Layer 2 of a small transformer language model trained on English Wikipedia (10 layers, counted from 0, width 128).
A neuron's activation on a vector x is SiLU(gate . x) times (in . x), where the dot is the dot product.

Input weights of the MLP neurons that the questions are about. A number n stands for (n - 500) times 0.00084.
n62 gate: 368 486 350 261 747 557 457 450 206 553 705 447 598 483 359 526 581 582 387 248 446 478 693 372 460 203 496 634 709 420 646 776 437 642 537 608 424 408 851 570 531 434 448 586 620 377 472 500 625 477 608 505 530 406 447 569 380 414 415 454 492 645 221 808 764 114 667 613 289 402 336 495 743 463 303 351 487 453 138 509 364 558 323 422 688 565 631 505 630 500 486 488 645 383 853 541 800 242 646 546 521 27 386 406 341 709 546 608 293 487 483 441 588 525 391 674 695 365 343 513 478 541 461 436 500 513 540 586
n165 gate: 497 533 335 564 490 747 438 529 548 450 411 386 513 453 547 531 461 444 550 248 566 398 397 439 370 334 566 397 566 439 556 196 539 559 554 391 333 541 409 560 439 612 649 488 580 451 494 425 500 503 509 496 387 368 476 562 567 329 410 376 609 386 387 671 696 596 482 378 699 404 507 541 671 394 555 614 727 358 603 611 465 625 383 325 629 534 286 496 455 328 563 397 593 727 538 730 414 488 596 384 442 441 550 393 576 616 549 531 530 605 560 500 535 473 472 472 342 556 519 543 475 438 348 428 455 376 568 475
n177 gate: 402 851 441 331 374 473 388 354 283 567 414 642 404 612 458 606 568 488 597 360 496 342 536 614 468 342 488 536 473 428 657 562 803 524 522 417 513 359 564 732 272 511 361 496 239 406 374 757 377 411 689 701 269 681 452 719 452 508 564 613 551 264 547 480 536 304 454 306 720 408 588 281 445 541 603 512 469 479 384 409 527 699 755 717 687 542 625 595 740 623 286 383 441 333 563 445 400 564 552 636 492 554 734 630 461 818 431 400 487 342 541 557 555 622 453 492 470 379 508 431 411 660 450 482 530 381 400 372
n213 gate: 606 777 568 356 684 563 280 452 536 487 550 817 558 291 262 582 509 570 697 240 356 500 362 565 581 372 496 573 663 374 281 405 552 658 416 528 641 403 548 616 379 465 529 261 463 589 419 582 535 314 440 510 467 319 342 512 295 486 491 561 567 697 621 640 590 512 352 601 229 530 401 601 564 363 472 750 559 523 251 542 538 637 473 452 416 541 348 456 388 581 265 249 425 807 856 543 685 589 612 420 670 215 719 496 483 483 553 649 627 330 416 430 328 230 286 651 420 328 750 496 383 561 425 512 142 351 427 368
n225 gate: 439 460 424 440 518 471 421 465 322 335 291 555 374 580 346 607 586 328 836 614 532 766 336 603 488 483 420 379 513 504 363 787 650 681 620 538 413 572 721 563 574 500 621 570 604 451 640 386 508 443 677 837 467 309 409 463 196 220 366 455 385 516 336 572 232 368 290 290 559 685 568 291 528 376 435 612 462 274 578 457 500 560 702 460 851 354 487 505 340 508 451 370 564 429 602 607 260 459 480 241 365 293 513 422 649 433 729 750 759 591 593 360 492 372 635 513 568 565 322 566 646 666 550 570 220 546 357 899
n313 gate: 741 195 361 413 644 386 535 692 489 385 348 540 471 297 677 373 423 631 480 534 474 597 213 412 478 360 390 524 594 409 523 380 508 451 317 232 487 603 856 416 649 518 399 713 585 382 445 508 496 419 612 204 492 447 651 570 688 603 605 667 552 312 359 698 625 560 412 580 619 408 492 452 517 434 509 454 634 357 556 655 469 320 182 444 428 504 265 382 283 602 305 482 489 251 464 600 531 409 500 687 413 406 421 266 385 379 393 519 487 388 616 283 646 533 197 524 455 587 464 636 676 463 516 352 387 496 257 676
n62 in: 492 751 531 500 479 404 654 392 492 432 577 907 551 508 479 496 570 521 424 270 584 571 373 321 537 305 424 761 464 430 559 555 565 567 382 509 404 516 558 419 529 620 290 461 299 519 507 254 718 438 766 453 558 441 376 409 467 609 586 573 541 602 484 750 504 207 465 500 331 672 461 311 500 500 439 543 408 539 435 326 640 687 579 413 603 678 785 569 447 439 492 304 357 436 512 477 598 457 737 259 454 736 564 457 589 592 454 449 664 524 393 683 540 269 420 847 705 93 664 425 556 445 750 474 389 390 570 337
n165 in: 450 494 598 402 590 369 590 527 544 474 524 664 466 460 589 391 427 506 457 571 334 492 477 458 623 352 460 590 463 519 584 686 467 369 563 474 364 523 609 373 588 559 438 646 542 456 453 371 585 488 530 440 500 471 412 323 413 528 521 506 500 539 329 514 447 511 533 447 512 319 466 396 425 464 560 585 454 411 529 506 534 395 522 670 587 373 580 520 529 426 473 526 245 604 549 312 581 517 666 237 489 425 526 531 283 455 470 444 454 598 435 494 466 465 343 645 592 468 435 689 350 537 523 479 396 596 195 436
n177 in: 369 544 443 400 763 412 643 769 337 607 572 550 523 775 435 168 326 607 648 512 544 371 645 462 416 597 514 221 606 493 660 521 602 585 544 524 473 443 296 383 784 580 574 667 667 510 569 274 651 518 365 421 534 464 294 367 457 222 362 568 343 548 553 564 496 705 618 765 361 482 454 340 500 489 504 523 667 466 594 589 560 569 577 420 425 472 467 455 438 415 433 522 557 475 657 460 430 575 564 556 555 433 486 362 392 496 629 528 366 441 382 474 496 329 351 564 379 590 566 500 468 318 451 623 469 538 526 696
n213 in: 514 519 473 582 656 451 545 555 677 457 432 625 508 669 618 469 493 326 465 338 588 315 620 379 328 457 589 648 426 414 510 598 357 533 480 441 304 546 299 609 602 779 665 326 531 404 428 664 582 639 416 579 383 681 440 469 500 361 409 432 370 465 235 539 511 638 552 301 661 583 523 590 485 478 698 247 706 500 659 622 440 634 512 647 537 444 548 590 605 340 507 584 563 449 518 460 427 336 517 680 373 647 500 420 425 496 367 675 275 350 514 504 557 359 667 341 567 527 343 378 605 648 795 558 653 388 613 444
n225 in: 520 460 612 694 417 556 640 577 568 684 424 574 550 482 519 399 467 472 474 436 520 506 688 460 289 563 497 352 485 517 732 483 415 525 539 652 462 435 415 610 333 215 538 462 451 451 326 455 574 552 413 393 643 600 658 651 698 545 615 489 514 465 612 467 572 559 609 505 568 422 392 575 506 571 623 541 760 557 560 488 527 428 294 572 458 622 476 514 569 452 422 575 553 547 530 392 543 597 497 478 460 485 547 661 589 427 380 686 560 500 430 521 518 391 530 488 500 500 667 326 406 555 354 516 725 555 552 574
n313 in: 322 441 699 828 375 619 725 321 568 545 442 545 572 504 652 351 286 379 485 492 596 496 611 631 853 511 504 546 556 478 441 485 661 364 564 446 370 601 319 544 488 602 485 603 522 218 603 488 700 404 297 623 453 614 444 717 454 699 454 291 504 675 552 560 466 443 624 669 643 611 380 553 512 492 619 599 433 568 592 523 728 443 573 514 707 411 542 414 389 622 551 307 443 510 594 633 397 320 618 599 493 636 395 248 545 634 527 618 416 482 603 632 466 468 365 437 408 318 607 548 270 510 274 596 636 471 669 367

Each question shows a token from some text and the vector x that enters the MLP there. A number n stands for (n - 500) times 0.0091.

" a": 636 561 336 534 418 480 411 437 400 729 250 774 401 268 301 512 409 581 520 472 327 401 700 230 544 368 553 634 256 569 726 396 589 536 343 451 623 593 401 625 606 440 702 602 492 368 409 425 538 580 471 482 459 579 476 412 498 663 436 597 454 442 448 577 544 553 485 439 488 413 577 638 459 466 477 509 562 571 549 404 440 428 558 586 421 440 440 477 540 623 597 890 593 634 617 437 506 480 415 472 486 681 444 456 462 604 600 450 469 504 617 524 428 452 570 489 455 411 503 520 431 478 383 211 588 500 333 584
The two highest activations, in order: n165, n62

" ro": 527 583 477 443 616 588 561 445 429 591 403 752 494 211 338 583 592 492 537 682 582 532 634 333 476 572 390 600 463 530 712 636 561 437 387 596 609 713 451 644 556 612 681 705 475 446 435 451 628 623 441 457 572 617 513 387 538 652 601 545 535 633 477 521 582 626 448 582 433 450 522 608 400 487 302 580 560 509 625 433 525 520 630 414 450 540 568 367 459 556 703 621 536 667 700 411 660 326 536 542 536 671 356 550 704 493 681 563 319 496 542 498 325 414 526 471 460 191 465 412 449 460 449 369 689 346 467 539
The two highest activations, in order: n62, n213

" /": 637 540 411 483 609 454 362 483 514 568 375 750 440 393 377 660 552 414 577 544 618 472 513 383 580 690 612 468 410 694 681 626 777 585 291 507 452 704 296 628 542 361 673 523 481 443 444 487 515 592 657 494 550 502 461 277 637 788 490 661 421 580 564 451 537 642 464 567 353 403 538 651 520 415 492 497 514 495 433 455 386 448 677 606 497 447 468 541 565 467 555 652 513 677 556 575 550 456 372 501 379 705 443 518 790 377 689 609 313 385 587 476 308 491 419 514 417 403 407 523 524 568 580 429 501 464 395 392
Which neuron lights up most? n213

" do": 559 576 511 441 561 560 546 518 410 759 404 641 483 202 454 577 404 538 692 614 475 281 591 365 419 355 558 681 547 600 592 440 683 556 399 487 600 440 297 603 518 568 509 576 499 445 521 369 677 533 488 466 499 632 577 371 455 800 462 364 691 640 617 633 552 678 441 573 542 396 575 423 492 521 518 459 393 472 556 400 486 610 691 508 492 391 427 505 473 455 649 788 402 751 374 375 569 315 494 488 479 619 519 433 430 402 587 399 515 374 640 489 390 610 548 474 406 381 574 357 375 455 406 244 500 386 495 508
The two highest activations, in order: n165, n177

"56": 595 543 354 536 621 447 280 318 393 531 329 570 464 461 417 580 519 582 681 807 407 683 497 390 587 566 258 513 432 648 664 690 764 555 323 559 674 617 378 488 468 553 478 575 501 438 329 498 399 489 505 437 363 380 606 346 451 695 622 581 518 528 425 603 621 586 523 596 457 423 654 515 445 288 397 543 313 483 608 441 488 525 572 506 414 377 456 605 489 579 692 592 555 675 594 445 482 417 399 511 379 786 443 476 762 580 644 481 479 532 620 499 437 520 439 534 539 361 363 379 478 436 426 464 561 455 585 510
Which neuron lights up most? n213

" r": 599 595 356 585 539 488 547 391 561 573 419 676 378 501 392 560 571 552 624 762 570 562 584 378 507 416 350 784 525 525 740 580 477 541 305 634 679 580 426 593 621 435 514 699 399 506 383 361 505 576 419 481 392 636 498 445 456 553 476 537 415 684 545 503 510 561 556 738 485 566 389 677 546 477 368 461 485 602 552 429 477 542 598 655 568 515 528 458 560 661 603 724 578 638 683 557 571 354 339 433 499 797 353 586 652 625 535 531 390 429 523 390 327 556 503 684 562 295 454 419 480 425 371 306 625 600 487 533
Which neuron lights up most? n62

"or": 714 692 310 621 515 399 494 508 681 555 518 522 416 228 234 422 656 621 601 566 535 601 571 467 502 653 378 539 409 542 450 561 600 542 526 558 610 638 534 522 503 508 629 555 438 564 522 430 550 566 474 494 620 688 481 366 499 504 612 372 586 500 404 774 516 565 454 546 570 449 475 592 472 379 403 609 743 417 670 610 558 539 655 422 532 316 426 470 474 556 511 706 590 480 452 497 433 467 239 528 509 803 300 461 737 524 714 564 352 536 651 412 503 656 606 406 594 422 409 448 408 400 413 360 560 457 438 581
The most active neuron and its activation: n62, at about 0.31

" Road": 649 606 351 467 660 572 488 370 488 467 525 523 522 292 388 559 555 566 552 713 417 571 463 413 651 642 475 609 220 544 651 526 754 445 292 556 623 563 292 646 582 423 557 653 490 388 472 532 556 503 577 523 398 597 689 424 423 575 547 687 495 543 553 563 583 655 404 733 499 449 526 643 537 591 357 533 550 396 519 385 479 605 569 509 529 495 503 496 603 524 574 653 601 812 673 380 614 304 522 394 522 786 339 485 521 550 630 393 482 605 422 359 423 712 521 433 535 425 456 518 416 556 488 286 595 464 446 440
The most active neuron and its activation: n225, at about 0.18

" H": 690 630 330 447 479 601 484 483 451 548 460 628 528 293 416 514 524 553 488 569 646 435 400 374 455 521 579 566 544 667 647 407 715 646 426 576 719 619 314 644 601 366 540 665 597 457 484 348 687 578 463 450 492 498 553 272 595 746 650 664 423 446 603 548 623 640 506 557 489 388 482 564 537 443 392 568 528 413 482 465 401 456 657 660 614 353 476 651 559 658 728 710 575 759 560 407 477 411 437 473 449 830 375 470 488 674 653 498 416 554 585 373 414 492 422 554 472 334 475 545 481 579 474 500 616 471 502 539
Which neuron lights up most? n213

"ial": 625 460 452 619 452 403 401 390 620 655 538 549 347 339 415 457 518 524 692 534 531 499 543 433 629 519 545 642 296 686 675 562 747 514 358 513 443 587 546 540 721 618 394 614 608 499 333 371 464 439 410 517 511 519 442 353 504 500 563 485 479 541 492 427 597 534 520 671 466 403 541 694 552 370 446 538 444 466 557 455 462 424 740 533 507 353 437 540 455 486 574 691 603 821 572 417 536 307 424 658 422 758 253 600 629 695 683 564 329 597 479 459 409 600 668 369 440 391 419 397 495 519 419 321 639 444 524 484
The two highest activations, in order: n62, n225

" |": 654 657 375 596 692 481 423 512 385 635 377 617 423 271 481 482 579 465 593 627 528 500 655 318 553 665 505 581 304 591 649 479 572 497 533 392 535 606 420 517 538 395 576 478 454 450 355 302 469 514 510 514 460 483 401 206 460 697 447 656 443 621 549 630 618 602 477 624 502 497 560 628 585 464 525 478 489 523 428 513 394 473 487 570 457 498 380 439 464 463 634 781 638 863 577 593 531 368 409 451 506 880 303 400 604 539 477 470 442 423 644 421 405 463 538 436 397 347 419 442 450 431 493 431 611 384 299 543
Which neuron lights up most? n213

"1": 823 458 201 586 536 397 433 461 348 551 462 637 504 363 474 570 629 490 733 630 542 560 531 394 691 573 327 617 368 652 505 638 623 597 445 615 577 695 501 570 582 396 496 586 551 325 308 383 446 546 357 423 483 476 537 352 372 778 589 568 473 494 550 624 650 539 358 507 491 516 487 518 531 573 521 591 533 554 630 536 602 616 542 617 548 516 481 545 550 586 538 643 705 699 495 427 553 344 440 551 427 707 497 480 509 502 754 472 191 446 511 488 542 600 668 426 539 368 460 446 456 444 389 380 641 513 442 601
Which three neurons fire most, strongest first? n313, n165, n177

"\n": 673 498 439 461 714 497 369 517 572 721 387 677 505 301 298 490 606 577 622 615 571 509 620 289 492 647 289 669 408 708 637 410 702 430 495 439 527 689 317 480 564 415 585 485 567 536 524 307 616 575 513 454 294 387 478 484 513 685 468 556 496 491 595 596 516 520 412 700 554 498 504 628 510 433 523 562 420 467 488 445 365 364 575 672 583 387 361 450 567 459 622 741 605 707 621 411 527 411 533 402 379 700 480 462 578 649 666 486 396 590 486 437 402 421 654 467 480 383 457 477 561 431 449 344 603 490 268 539
The most active neuron and its activation: n165, at about 0.12

" in": 701 479 233 472 619 503 450 491 424 607 488 688 401 432 322 572 494 549 524 607 671 481 687 417 443 503 404 569 224 726 690 421 641 570 349 454 474 563 487 534 635 478 565 738 551 395 447 485 619 584 521 390 552 584 374 476 462 652 449 557 512 452 561 460 531 661 362 518 506 581 466 565 469 416 486 420 488 500 561 465 397 455 585 660 419 370 333 450 684 433 568 860 500 792 509 444 363 480 433 429 477 832 511 570 652 434 631 519 454 538 685 392 503 483 605 503 427 319 387 520 477 448 426 334 588 457 451 521
Which neuron lights up most? n62

" Pat": 710 632 415 378 639 489 490 445 321 566 308 583 416 237 462 552 557 420 650 540 517 506 487 508 419 553 352 617 480 552 703 560 646 507 345 365 696 546 279 621 635 560 614 596 595 440 351 335 625 570 398 578 582 466 517 353 463 669 644 559 545 620 355 667 645 601 554 564 449 567 586 609 437 401 449 601 440 537 667 564 460 328 658 471 477 365 461 471 527 504 608 666 599 645 581 591 637 500 443 348 532 852 479 378 568 463 681 441 504 464 577 361 360 434 581 358 526 461 392 420 422 539 520 432 718 557 480 399
Which neuron lights up most? n213